Layer 10 of a small transformer language model trained on English Wikipedia (15 layers, counted from 0, width 128). Numbers have three digits each and are written without spaces.
A neuron adds its activation times its output weights to the MLP's output. To switch it off is to set its activation to zero at one token and run the rest of the model.
A neuron's activation on a vector x is GELU(weights . x + bias), where the dot is the dot product.

Input weights of the MLP neurons that the questions are about. A number n stands for (n - 500) times 0.0014.
n6 (bias -0.023): 524629554510426447529431514524454609445514540497642469523637400384594488516506503457524377503252352469351417554449716437423349481564347363431425412661656764470439586497439626143528497493533575289384626396679781509493438269564448390548345731575562468599382443536555472428614535493638646557867607469493507566566401500302395434473395607628417376581671657437696614582451449543311435428480
n45 (bias -0.044): 142474616496737351464504553508599294477182321477615568297428500568533424569570604469356367473394577449534408624312607510446521514541400458385390632595711603620563555352560519277514471719324621263580401566839713545343530541408412333465527550634652490438293640576561481570396336612607529586416335441473391438608632466531507435478763462325654299545450546646698396458843657433597292477340
n84 (bias -0.030): 593563446580545396288646387445531693424618538518507415644507351439514570351403452373558462383436420429599464428439581643404323609493276569427530515413723579329244339623286425560437434649545327403507598537573415467582707446389649698679504602445338476589448711380424587533634366545486468459696575467753512521452693695582338467646455442563388435358657273357855555420621529477504518241386
n87 (bias -0.061): 337560553473514304649560236869766492478627519345572464487500569451657364504459457648411542424229333544639540376429539488454583626597181504500509468442374695417557401518434549549545492523491438526293642688419550684312402183466598572600361629500508027747615381568580317455149395597513366445406285358558168300636387345130500491618496424504607391321621700633454597459554688241211385580374
n95 (bias -0.026): 669504748454437405431800387484668439519350281362562254324403620604455517367299517410515467578372459552360516565419564475686442380702521658648396697292707571443306489585640588273511577516381554423345582521665358376329535577441740562735457381504544536810411431280337550332654591463482391472561463532574681622433423538573463700420418399411452426356687511422311394739394557412405323742428
n99 (bias -0.058): 318536493515592534375787311545435451485642673649496537544504414284387307468476483389433560470620522560492655552381638312692314482567490701387310359522617510548500207684485403459586778465330395481315645521408400686629628589709432560493297440521593415292511659472643432378420623582584442364691553387621548489603444601209425717423514526507363293320505521403773397247500563582386560478478
n140 (bias -0.047): 285581511533586434351535744307603503220485427478678329393570473412496401427551536510412302407405525500515511409460625614744428614536453723500565582529807442298550351482496551674443490538376460635584472524496369413435581355677596500733552551181493370466451615451702430583304421476638365356442389483607309339350558620361635459468539323736419294575546452281573677310489482588406544718414
n185 (bias -0.051): 508526802612567377326741500347463406426429451674653392470380514384288825448540449406415350433440429687664551419315624365540496683668373276520636741430500598511492421376572454474650526480657450465433564440442460365206481304479418434554445377359552523779537509555399422600530500319475500652623555337586492559338645542518351583462589372463679549511395543575431959238677580444531311423451
n215 (bias -0.028): 414682461531488535508654579480568540425536434285686384367284493379485575365562666496535500508374474409140350457453641299769651393523518523361573416327464637256427477626423737522446380455455563368195697514680560417415532551539492525471468496361526536403204399362378437651374456399540675386542173565389496470676695371404352651712255197379583321569560405568533742660476473418573488582362
n236 (bias -0.057): 578349689857669494471470512615360507787344689512445437340692400453611479552707517637371530547476489377204437492270508382600438604678475422591476656574520593450381455512461368439403369722602531558364511640867777496342468446620472269500492628493246411621504430429457634546282504321456287682330559342722483492672603512677452579596643500459440392573535628545435574703631647333430508819627
n249 (bias -0.009): 386469450443746474545352496355566581601489425529449494458586566568447447510410715526360592424400875635359619450625427382353372558532663543612314562199522557567482441629426557579655500703580464571539653691595372740585601411457536423560608466538195467515414428452673641473234574500611403400496639562631588648383437479500371587563641489373497413356532483694354371440773662444571407707419
n308 (bias -0.031): 785482682625593494429471374618620387356604607519633364529538607440544517349493473622406364572586500632489500421496841479531642343478469635489394369462611639385537547485426654676552640714234605331483555458387589559619314429566595435472492581319277538566641690378652553532397442575574361328780607614343283402469530575381500596422685530467475520515628295653685579350711463394210278436193
n337 (bias -0.052): 792453492467458500602578504525603458426496311675541522603529410211648518266860673588406546541361394646500739216305611571395607542419526699570229650565455593464460247435552727699669496635425512512369563474526630466468709322482635566542496340418504490370426367516406451562369580453412243475357465167256583504633357683337529454339410541508335556584515917252445492440537645321484423703536
n365 (bias -0.065): 496579385566863430443355524500429394668417418581429566591383486500557469366280703580438467402544422486390398840454542454611558460538426252492238393387528629726228545438450415082507411665267442546443684536475313446366660145334418517431449900400493539580407474574461422682348464559474632423554393393563488399548602341514483575496515441358560331405654358519565570504717692322439484504386
n369 (bias -0.038): 660613409702546573357556417660454442517297518411524435337624472596577485556497609355390588483287625435566376388354720396468416506503721589548536381359774719466352606517409606253380503542305469490669766566628363497392441585462338599574572593411543465271362427435579469437410384507503517259591545538503518559560467626422419441487427559596579405490558583411664575408528757364696346630574
n489 (bias -0.033): 475617536734433348362430485426465596698399273591441553568606440733336529434629590562409600541474416503688393645402592614455606531637444500268538664489681532698270571489561667609658608719507485217557592695387537409432698486324331657582206507654497370256360590552581548564596748570678457568446656430589317444478446544470564533461486482419289372597653415447713462382545644527370485424407

Output weights of the MLP neurons that the questions are about. A number n stands for (n - 500) times 0.0019.
n6: 385479586567562553441624495347470384604494497482471575556392560605324609494365475413325508457621403543532431448399508605410645524416516564514481434578471426762384449361533551585420513474395452600702579475400543581671572551339375628421291399588580571415497466425538508544500643490490531361386497475571525407562409540565628508613465470477571373365470474561351474316585352495497470535517
n45: 494452416515466299621377463574561660632622500407494389667382494663286641347581473479436533436385536611444562497594517464535566615632602421378534405550450651425284470429441395568520484483527431298409704637497568556588447466463519599613444455354449633352586454556425772463511608538528662351503556574444686494526443547472557538421428477483605595581506472575349478591441608324370535466476
n84: 365448554437481714564599537489524492636593572534608536570367444446555592435529411337358561409446477453658395539467523490500532516531669573407582424426372500594546463604502537535403460336586632508553436585582427387515473534370533647505505493391562517583630399350460569527490621490382258424307598353505615500545595422278464515442449471370377545564521516517455548526566392408497516629660
n87: 659634598388354564470468419741361297322400391638555478504754674653591560949524371435621446583311536448486260576532782638448567519395544475556459512389457333488320704621386580378564679485617318342454587665546452482332531393476539252679500527461330418440454343514528493534349477325388340626579525485312655316388363404496542563316545545615645309232479493462414447610376333599566538452488
n95: 443462353518505529539424550497419506459595537625409483631393461707581581336424531511545480539552674544557736457446454483461444568405689469530408607595526257556399564299494389539449517579398447399631572457341403733788536571705666542488482630412450408455677450475606488641441472656445542562513532540509551522452506456629405517480396423434632426655314526630545574311560488591625374473399
n99: 298495533344380753534290426486601394556786570451600368552483460460381339586561626518534492461557658461487403440446414433579467424440497458743450574497386528579468606359651497469432439363472611523554429497584461538562539647533359469500563646487560475481540724398482330416660421636666455575447584626603647611548536433478457564468528447559660458547497408542385505513552509447500480506551
n140: 517465343560452493333556454445591393520616672752497497481484494452399518483460554462486526513546527425437534577563353568417516544553357503406423480531553374655534718602597420492428526414437589503539551378596495609405375514515451442583287369455500382414587413459487544382470283464524388522358457410495503712662426513516611529503536478561395506434383549513249413382299388627484605519599
n185: 415508392766469456520332434464632535644618445492392548599651608362647453557559571400610503552590527333408571250444500418399511539454588643559391455353524418404554542439526594486372318467614529526468345437348552427449508544310434503443420316465542571415529473526620442513539451607549367522529527566432633431553567707478497487436433657495442525386447510521581372432578415426489661542396
n215: 562556508590503217514454608624404545556467449534511364369509523381454399488540651357503492513644568414415606508408450547503471529562457557509506687476545481286461475508473635473597353520479503434320528664473503576444570514518473648356509434472495417486026500460465517577640539402506596391506363479357491466569618413556536623610404564467552520645795393392570472604396453537474544416675
n236: 582525506426325468337469494503488422545518631598594376531566454409508454564573669684462340556710553500639637492483442492422583489391618524696663567588470631413465446571473385223526600438648604601596508485403404403569489526445473434511564495440622579620347503463481340605545494562567287352367553418634627451328566500467565468432444509561526477485702353337535459513625488523528402443375
n249: 680497688677422531534466464574494528403479690464517495508474653468589521546495519487535530503478370508552366514590587552543426480489439460480599588664401488337605564568529519276373425503363494591426533377459500481374418525582573477280425596565720444616523449519356443487660491545497611427518481582436405302848503479541742524403563509675379474545720513529646413495424468517581549429551
n308: 456460460398503724288622408488359458519647339562436441577526518401618470497550647412406629667494520602420435506612472373576358555525546409441558519413461513406575585522495456544435596520441285563600426356470514466455344486401445567557370612475584510602360555470375387537362582546429458716632539291701491681494413473691509439494653392433450459539539461361322517571446476609645620506726
n337: 575205616534442484384400700679503442466569587536354673431407490510516572524506338543557529599546455312436680494522376570671682627623539689299404465754503405483490569557429360385507462604568462421529487455538454380481441507486582497187361518608413540329483584587469338616349372497413554431496400452367493518400228534510593535465451406350476774430646191509353624485574514618539396470373
n365: 541508520589348419327386401623422525550658575393549489500702500385538611538526524582611395473466458551450682382353412379546514558562571631578681460470564399548509405533438473482640668421492521539492520628595423520525655420641344570348465416481562605360373682529611431411452647627601577380549522562492503411491425532633423653593447523503542598458448490395633492477471679605475468853613
n369: 519459419557481640477472441544563444467516394414430603349403413532547301473388522581595510659569482216512481611525605480424427461315339406474482536540429284489503579388364495465540640510620438484522505591597466389523486513494465429352500345488590454631433492541471479586431552539444430678560581489459366372432531500417478466562498369450519448560439537429597408463362487641398613539602
n489: 552518666478426600324549537408495384400354435526481367519478561522538549406465530585464435367582632436592547508607505495541513476463290518623532512472511500395469613433470383442313684673523348506396453427439540476531505557592503456553519443549475533374581471505607546388629517800629539659431571489495599407546492706367427518531482473529451481608533534510279666522601472428311538432540

Each question names a token from some text and the token that comes next. It shows the vector x that enters the MLP there. A number n stands for (n - 500) times 0.011.

Then comes g, the gradient of the next token's log-probability with respect to the MLP's output, scaled to length 1. A neuron's effect is roughly proportional to its activation times (output weights . g). A number n stands for (n - 500) times 0.00074.

"ember", then " of"
x: 600482431517435592462535426424547478521543464449520564660589581510344451517573372308542590506468432464495370421547554429407574472402462589502632416615613287395459448624587504519483313629344477474410538512439465567497376629564634561603525528380424645654410559368641506390506463563622649481560559728541461698389359490434473601521547406338486560571327524418604408440450336416482662460553
g: 528400560681484601546600120476499441727532449295382337341800481424286560462614519527410369472446405596453592554549492377383374353407692333382709570770522485517329542497452542745449617604508559430477404573371291649415409593642334499604613498512292545460681664627407438377464553519579627655430492557577530428716420669569474540500710283565454650434358661457447461524385497599369784389500
Switching off which neuron hurts the next token most? n308

"y", then "m"
x: 350676370518452587495577356471501561472454569420514468421527424436519490542482263281577408571566431469553459645431398604418452440534623631519359446635416570478679474349614459433516444495439526583542538475520587541471336509376687506513392402388411479606609400432454517369472469598424455587439505419453248605509422215422491536460457571602616623470526377580561461633504463477587534357614
g: 500592416570614421291608437457549374510616362412581672461198546481569373362355426626341613545567444460654404644458440403392555676439579623324379444567458489271367574615236461469643569385493253617345405667574438293559558588499614567536553600380776330499311598437347489558220389414454673351597399401675391489521340189571505664576511587592359532578548412431438483488553521641328775571472
Which neuron, switched off, raises the next token's probability most? n87

"l", then "ame"
x: 531651506572601407551342566395533568526405463458516677556430525649552379680612474523401394323583369381519466545497443395681405681610420474632461576343487315437554488402515545438409536589374483578491470548420393631472475419475508494574446488410314633537558433531445483520500491638467612447540475778541332445540518402496713470409578392390514507333380403599517369495414451464478530486600
g: 395443474607573499230712675574605414479564427641781263442408671468500686315369564499537535391453490540538743709427536610635515614743516634350418462394620560335450351498672329454628718557586630600558391525491397476401351589307488760434537604628491516709420545472421367615502667406589570334561513330317413482627678392518349546630577571493674547559613418451455453330742608564406389719592
Switching off which neuron hurts the next token most? n365

"ue", then " d"
x: 448572465396369667637530416441610474528672595370447530585543493483455550383545583278375505478511518443635630375488476411532573400281491432359604525475581236563421412626438444550408406498437529619430504463426567405546414564556478532444465526584305584506540604475555448445563557598643614506360584794452563607499359523360457476505436444338438460419387379496454441414462396478406538393509
g: 755336442611390423408156608676529538363490413612564608648569375567530571511585428546518661709369466457521392602475461592483870715540428425398375557367445513386636549557454697356521554400386793410591606479636434456692358304567593665389593534633425461445654372574503476689306425441539294363435493419328423598588549296447379648354553662500361331450513438740467511389468371386681475480405
Which neuron, switched off, raises the next token's probability most? n99

"us", then "ic"
x: 502374415506473511437395598471518415513514660508572531598492672382376417683575456401349543535496540357339468422444436712574614448522525417635636573600564353580616496426514393421402265561630343323539494563534517557524403679506596467522551698482473522636561662542399579596526538450606610626579571486507571507456366465619561528475522565480622539595424373428523395535658551468637383451517
g: 212464399495368487471411446650475579440350436375539426691597478485631702381612302529292352577639418518482600402607441357429636597390396544379616445604548559402658718516618563551654614593602753512623482289500568453570595216424484435603410239290464414545438462516416666724550497309629637458453486430384468398469659629795610592512397656463616425605500375336763421684549435553305472598328
Switching off which neuron hurts the next token most? n236

"ad", then "ly"
x: 632531501444501592481485585460624656429610650378516701420427481600458405568439551436498331474396502393510344449520358419522539615568523341538455599347386279590413569561508407474564341652365567370481327520403512717448409591521518631471593513574523559374542497482684446459430479614432625394530510478459395477622383400631667475458539563444341424446457500518405564516418651512642484489530
g: 668355757438574233442430508574357728464410492501648569632247480489473365562489713340604653422227356390411611699486663532314298383186504417670437640701572260352517548611570507579615490462542434391444524510599575535399251541458361526663571491533429466514463429422476323490662551594485609527388573501496433509346563454593712482400725601462515290604486626474726429476560507409361652286412
Switching off which neuron hurts the next token most? n249

"ed", then " a"
x: 634627636423427670503574528567403563369374512585585623660446342486485455432499566410487322474559480254541607384592341369498455582511546422541583465516480302555383433568446435501467386609385483542507473497522546518527479369498537452611451547401434646451521636479624354429530513553484593373427580701553599654404462503484467536388507646586580373512617463513544399414635440510468590251661
g: 329300739654447606612449553352612644478431585561216303552443353514522353525479528609255468533401551335437383617489348604423607420620617360541573339884533377455462596740576399456555548529414380507672518466604362801659436437364544449379585417418430503621571491419419653627565565481439535386335332528781351611620615634600690382463352491395492485470510418442419517387507359630493568745719
Switching off which neuron hurts the next token most? n84

"an", then "u"
x: 598456413556470526458307519504535507485708575556411550506563570493285583642555367284457394538364425427486393563413666470366480543329521514510616602493650310440566439409527577533565296521440391451476590584405502505586431502422394513580567714435489812649552484453492599524534482515553556499646607581606350559518384627542634426464471567586484497547477394516510481560445394418597429455528
g: 467436361449735469293318305323497447707619315425531562504433504423457471511490674567421644532635389479380510592397434457615454603598376327569510821376570548780631496501332357701577620367658417346516540487424428485249435674426353705420467413582636409546569529409425504415491508520361686564274522366372584597437304727509457533380736638450513569262458348303540369694348436534539604505666
Switching off which neuron hurts the next token most? n308

" b", then "ad"
x: 550612492479574518454426515549527377579559516382468723368376547572635445583532399482504531585452599425435558575424400481475372619522513413427602649414513145632596548418572485488560513560517435426495355484566428514453642496604597432389444434470441661535670484567574389705424579550453518483491471582621539723507507511520679490427548556532524474469195457512611419480499445505601660410593
g: 522531713336514517601369477554421567230523404538663337701395582493529642424555370692517473398546408531607522522418554645671437529436528262411430794612523411426552585268503574753436670653527464414653615585325460400585498367371763488708453325578600489650451227599746588365421439599615562622534580647579456679479522299631480706386543199678479551493433318461492511635460521374372525528570
Switching off which neuron hurts the next token most? n45

"re", then " from"
x: 619632410343488776492340534484649497471630684454344519581498470517468575493494525346489424494502441307602575528584494518393518459355454435409445448370499356605277571627422536420383532509545519598617462501438454462483370575546501367427537489555612641530513622461593413506462376444506567444394531745592530558457502457525501648529473460405378408439392402513626510274371479449665558548428
g: 371467521495616581294609405445508627508509592617639536472471672561360601295425641481683348250631554499467461368665540264587563556589320301309500415662521481415728307296541415624507400306372737409656613400410565435446540395651438360377560465514385710434616636392621377478519692421556470335643711388422641627443370829606397729573487377561473412351600424462497463429529535513623298448388
Which neuron, switched off, raises the next token's probability most? n369

" al", then "l"
x: 487693519390324386469416598498526441498521581443488539275466492489475440549417328425360360484580525573469558625534573472541439450487662508495392499556520225694567429545603519514543507523448392362497512485640372504500598448481580456446588647445532551449722566476387454593361595484423672480554534575536508646527366392483720534442565495499440528424241484388606510488346616595451592579561
g: 391482600473426566523457531670515208227673595249430470744372694463525632458587612314375346347447616490347511538431380374759661655468556534337434599415497529515670500556492442477659428505525475633675305609478308601469623736742562671477488435508399466588576653718485301453519611454497318488544565431504552488372536630460487364494507315402494648413602602517645534297478739351721411364289
Switching off which neuron hurts the next token most? n99

"im", then "ed"
x: 464617332471451711521438581473594624520407600505548502568478432283473414649544562300574369465498598354477423546518304568353501561367522518499547401459571178413462449554587579554382378437467457614470490479439452627482464553499617500499540440395442475525509394474604436573471466450614391587357568750534467537599480467485540402483588551504428488664371412471568401277622381462569425444543
g: 609474539635574393431529569448756503493610380502646410531439367623312556447589589469761876430528487499280532424557524502554408451390395410426478393444790471355393590477538445479384640502546669430440460388550332404485449443508697409377482266713661523597536476343398358759421254246455439672574546461458317560549369546412523601711572598266488655345469465504568431503417628714274626268440
Switching off which neuron hurts the next token most? n140

"ian", then " N"
x: 523507418459467697494460458305445514527528542507403495665551615511505457611559415342549507538400527506406462517576553397360532447518587541574671424373616170301587506611529423573419306493476581645482546637418503478575488485515576468561555593456397595503424423378544615421580470413655366353417593594401456737502445425424546464418499412366462546503517471421516403438394395387584553651631
g: 867446548509473592453744572602543527515410530451515540376163558409713453425290610619523413597513831546654402444298593609340465430515480518416385447384612471470666497705508636512514527653340572315424641494537431491613659326597802446501477548386582457612435319541300559404608399483489438581485586175627268403504692339504442622553597486630570446446620777539518593492550378593422451477372
Switching off which neuron hurts the next token most? n249

"e", then " St"
x: 475633427365519628556406454401596536536426621557416450666607504579516492567492141365319527432567552683581349442549554410491429527441508507433596501529397455700441463504601471469477536387397428507472577407366453446468572500483487545489354429599430699541511549442472457446615437670488531356424495644577522607284436523604442513515332538476447566397467590478469461250333507541414551491452
g: 629353157488497533621253533501607564418558656590656541524551479465676493559566482524484708665786351504492514341510592542389470442657586509480443692422376600557631405470646367477596408480330522198417433403559356516563493475500573709463545182641618484434494612727273466407487568431627682642620721305506317550467504431475545229516467410623626627329526551685447508736384662554584490582645
Which neuron, switched off, raises the next token's probability most? n489

"at", then " in"
x: 527657436447493570509497533410488521445595506409579433503559505594365491556606621306447450403679487501515447514421407514510576585521576442546494558445562234689404604499470442574539417421343458466638471644407569425514437596571443460488799668453423493313424550509606456528508353615689429631384430629452613354448477373361500523527509454483457604593397299521641459349566494548510494527581
g: 498531527368443603352629580554630424437463447655457398553472603582475649136386544456676546400600482481647608448369547183355362736486367511529243338633372625417384287583474233394625547423391563482567585475511543548433490492661446515559318477538558483675577560240946468491501485343563518383559649656686523483613370421365448516612539564452594308456550670415542506565503333311583566594296
Which two neurons, each switched off alone, lower its probability most, in order? n489, n140

" and", then " M"
x: 600577611682356659596422578578650450473450571668485456699413399521517562569430430576573249434474603470600476464530501516547486418556599405580599571655465386760592519409597529532616586520468557485567445459514546459476586405392493489462446548358414630388630395532379516467547502515631560666349385699546533476572423401548479554379566510487465543496473675551414389489524477459640721594548
g: 518452351637751361596555392394487603636582364599699541602416479369544702446523658467400276609491585628571442608484414384447391347284550411289532489521825583421454652385551608509359525336533425589468591504327372521607650457442532378492553477356436480567405428422369424450562452505626668482479569200577390322532329244529472503418251551463463538616421718369617299809500519556557572859418
Which neuron, switched off, raises the next token's probability most? n337

"un", then "ity"
x: 524479334392324514589490676539580546362507432433467539644607643521554510485420450364575541663480454257460532412633360531362599531392550525462523658431372411510455342562419548407443423674512504413603554454449568532449498503497581569417591493435413595429594475572463530467645609317548652589601577387519556511423367617529678461529470472392589597675443372421405480471482527284509379535644
g: 592336524398437362722607418739636477541739389635416487511323272449571366410473381348778381505375391388285593728585725616366460567408640581449191387502486450536338502516400603644559596336520565492512588356418609444484488638373471384521777520507557456582489413567390203482670566605315612399733550361491593478492603364452367562491434542523495477637533599541287775544327520604454530525630
Switching off which neuron hurts the next token most? n337

"ies", then " "
x: 435555453406576700433496479534498583506444498611554567638598524493463667512546424331343439511610429291575346602567482442361446467455391512428589478448515275657305387499516419439413562523514462591508556516426660480426411571545474450555428572449370551546485589463455503393524269543522416528348619660566507698504379605500372446398550388382527582507638356502361435293453460623564518448509
g: 447362494686526459600632424431692338354366490457492430493460437663645594593550437598397458483658357072646398495557341504427536562270685375506512674472465465532551519369599447627596581789275191493539396408469551667663673556653415470537797344310527525427514521588538407579323594451337547538398421562426623493546420495540433591692519572630643317578432422715273628466357402436388319506530
Which neuron, switched off, raises the next token's probability most? n84

"s", then " m"
x: 343558598470443755464454546558514489566439471455335517438601360529464515562426561360408423533439288453584453320500514429595312476430463538497693448486515289600509404357349498484484452400471587551825491548549563543395283497462450526445569498493498581491518620436494476533396357618472479399400590633514627525429320517451522401468567444414409491376507364451510582436454341544629511458570
g: 452357346514689661700674436341494445546441376435710546635463421560670633393172571625646538606495529219414283559620218506524417486384646593360556420648746508441558537307607481571299637432424658469518500594597595448549450424399552559579612427597633447535563353562501233512433420518472458742528355599450397444639653417637462543571387538551507304486527789459308340665445408691530469694389
Which two neurons, each switched off alone, lower its probability most, in order? n369, n140

"C", then "L"
x: 477679602309419959421449463545579357448553411527495290432488468395378602459514531354608442512536401459475512460418557301406599453549441557450581495466495495626471499513570599593387490414331485501535508510388565385594387395497613462387533488375443607623367517559516450542585411569540493503457514556621444607351515405643606411491456443452541482480277475601377540408493475479508490512501
g: 713362550639560471645411576611440372465231323478565246488541688359383599348486380532438415394651509508422390479447644487551532397718529362626497784749298538514370529483681441404394629649630427450535310669432518443438522336531551383753435508570563290308453402539406254564350618525527573628586274420498420288370570594660571743581543562469725483480347654719366533521461440516394451485436
Switching off which neuron hurts the next token most? n215

"igh", then " v"
x: 551674410430566632385360415593434505433476538345352481576431492565484434422458494450509448486512421317406559597549530460433472616483620404481524603546376327662456555580483330460420510395353450544640391585457463442434468501422488467398668483460538429503793487589728422456379529579613644549557473664503395585451624446523518501544565503347563370489632400452573526461401672485475724474578
g: 546631416475529620464621257559658532598545328586387668497651591426471505478556538576680380594460575604532489310726382338632594564747357426548545451634427519370465438437768703480513488378528600492411368531671476448417777412508611394640847447438623500562395468483529449645643518426576359392495340552245392259445419659399323506728552523506209395478631522414518587250554639390380336625412
Switching off which neuron hurts the next token most? n365

"n", then " and"
x: 598495522509470705537524471433410666389455483671446550463492591560598402570659390500405383426422406319465597591687395513674418512454383489564622416583443412579528398496464538411386525697286387456535402557402599492534530442503485414546428424466416425421652639429637531448678413428551530518425517458648684657378534411463529544508590627299562453544568578514355454455644437456484467411508
g: 402547458392422641414524533552368551577542480248364408376507402524542483596109671521513526586535514726567540382326821558769565423611492566413493692325466366335749274776345440482479561543637434558308440408460528389520543539559471324469539624495498673506483469597434591621404566499484276450499432281514461495502355567638404704497386371255494451628670441313778334507584637536506360435500
Which neuron, switched off, raises the next token's probability most? n99

"ec", then "on"
x: 538585590339576579547441660494543450605662490383533438496412576459489609462604517475444583672661326424492465381417356482557504450348514484610481612456476475409492600587500438463322459475363484520462507583368612404484304595362379459377456392553447594464677480505621458634565565437520594536569445493459614577549480404579462501665446340401603428369321406538437497489423355633455581273650
g: 497666634438406416462534461281679505631296726505691604254389581405470703562576389361386442578840545571660438470395479544521391671484365533629532414455429480510452334331574439336310576454477401485495592524590441568491427455618330421645358419554305359483352370397461162787547651457289648305717452537467600381463616546554542656577549421483588777341629432558455678547621619573551538479482
Switching off which neuron hurts the next token most? n215

"ter", then ","
x: 595599360599513682400600561520470544461526522484468579547615512414461466395574581317578438474432505368504488481546376461466422456435499403479713395434565159443525497612565589458366440432512556518554396563494430522431415467537584546599622448434385603498524409465521462255496432574526372369430544735574516644439456380451456301476571413340428536432335430433547315350409531467552456582541
g: 556385473266396594391518579564383427441541475648480652361353633574600715656663181385354534477441459592542332484392612577634533363686640356485372427468445238585645723520600508461485438430411542302529325509328579374552560323442513323380116480420449511583692658489581528588571531466304562567358480644480418306664337403574756513587496351375598742694492445440463371479450419658498543452570
Switching off which neuron hurts the next token most? n249

"==", then " L"
x: 658500544434536589454436610437609475578645451364583421436607560554522622490334427466446305466551428415457572393467529273601624497496616590570557547546431329560389450480648534512431436449561367389353605429487606526397489539448669402540442385511440397517479595527511482238389465478576466655492446510635454631565572490443557589501610432423451565347284575589528492588582605469465600400732
g: 505393089345443630579514599698564520542555233358406626716387534643661467533571449424443611727630452658582488471668500478394504590629505342407512560441491444513556579310411331547374515612401686633611549415620479585607516803437703625428699589538457488435351319509576459364517498602521201514693421678695571569498312434519351702672569481524518608320638617597526483685462578485693473434395
Switching off which neuron hurts the next token most? n95

" m", then "us"
x: 416576523445587532362519552402521440416546546517475528451467602567497570663519423555448383533482535614412406432526439581470428561556434408496638492558505056496487514545478521511413342596456549454601435384462556476475527458453634378504493446603504713552636445496561387676443654384384512513522505644662503552467518555500538547537461537424434504397157342595351517530537508477466606596663
g: 303550333494588594356299638544633478373731374577361515444783609417607459488455591333600346611642523386407339614386583422291602492284446395430427734460749692590586537348426337427463347476750556384479605606562451592610781474454528436561503631634566550302359627583572270526371380569477473427491662539730433512459591636370481407323391534589696682467554442567551453530551279366657428626521
Switching off which neuron hurts the next token most? n185

" in", then "st"
x: 434601512391527675476431502405435489550448441585425574713500492659547360548490350482505547545604483136510348393553495642583533537456650444597512477608586273563488478487553485615444493489581526453502407559550406635474542471490480502484528457556472438627464457499570573355562581504581468534459490640596425827460655605591598553406526641496474562430457596521410563618416450420456541473738
g: 785530437405544543126482543493496479339424338624635338333496542429516387503476483384433597388686571459493462452453499597514628349482543602383221624414491498365545614472414526516593684476591440456394410618404397523508454511482518346514397518617429208739543631646453494550547450449618566412634519304649434297506621436299744443264775638592536694758328476300529798555484616384559468366533
Switching off which neuron hurts the next token most? n236

"ol", then "o"
x: 591598502324214374371571543427687572561551476294480413574427533577466467470628504348368497569469522435399424475535286556517650448333581554442515608469462440583646569556498533470559552490497459364570418492410505345569554575476394504447371651575411581664569487543500430545415535542626635484550595483544597550527466322616715594512564502550460524538463536525433421494320415577580571305635
g: 692703630408618416409506470566347376247319451500476713588429254618393446384681513562431481495541591515580426791359424375625471679558350527699558420557442487523498321449634478261666532435447699576424454515403362701626585634461147286656384458542379615304587535551507611568570516513564565534579542452339546577310593576609507420791657368551535652631516531576619221448622648486451495579448
Switching off which neuron hurts the next token most? n489

"d", then "e"
x: 577596548419412539590352487422516579503441587554549491462605501520464421540478459434398654502620630313303334377630468358490457569597644482665564521531467188432510488519468583531557666569616591437640409515513449503599525611530412466481520404542498563446515509485432584440494514483517479549454628437511576653535562619550537415434482621467530553386420508500549146478332473512396501457776
g: 573554327395215662493495678408464679403577497592514353685644584429481732326567383554835517443344556435497523536605371586476356345582474496446719322576381306216454253560592581490482356562548182469493414523370754653387474548698679195546439414461498525520509410397658521380785632407458563595557403535551431648514634440716482502591501448596561379526539437658507598484504530454473540365442
Switching off which neuron hurts the next token most? n249

" \"", then "I"
x: 584487490409720522484374506443463422647445522435611546493495494497354500447420408496523334453448513448580560669519537495436377472567508556469598490513520119612688385552445559556486460399551488346640489527512466643519501444389430424435357548489366344524495503411475480310513452565491557498480495633568545596560589440634633602473553640385557602549190570560499437479525486438456424532718
g: 313487750479464448508460483254683442700277512353520502317492519440608547421456552300625703311362424466504620553550487342571439411605409539619544432429442694511532623646415713622447392437634591614444654504648575538479538338533571786394567544631508575345521479244602788578797644674479334503413413620464625365601552461480467318415516489583410665488659424512385320565582633338651533676748
Switching off which neuron hurts the next token most? n249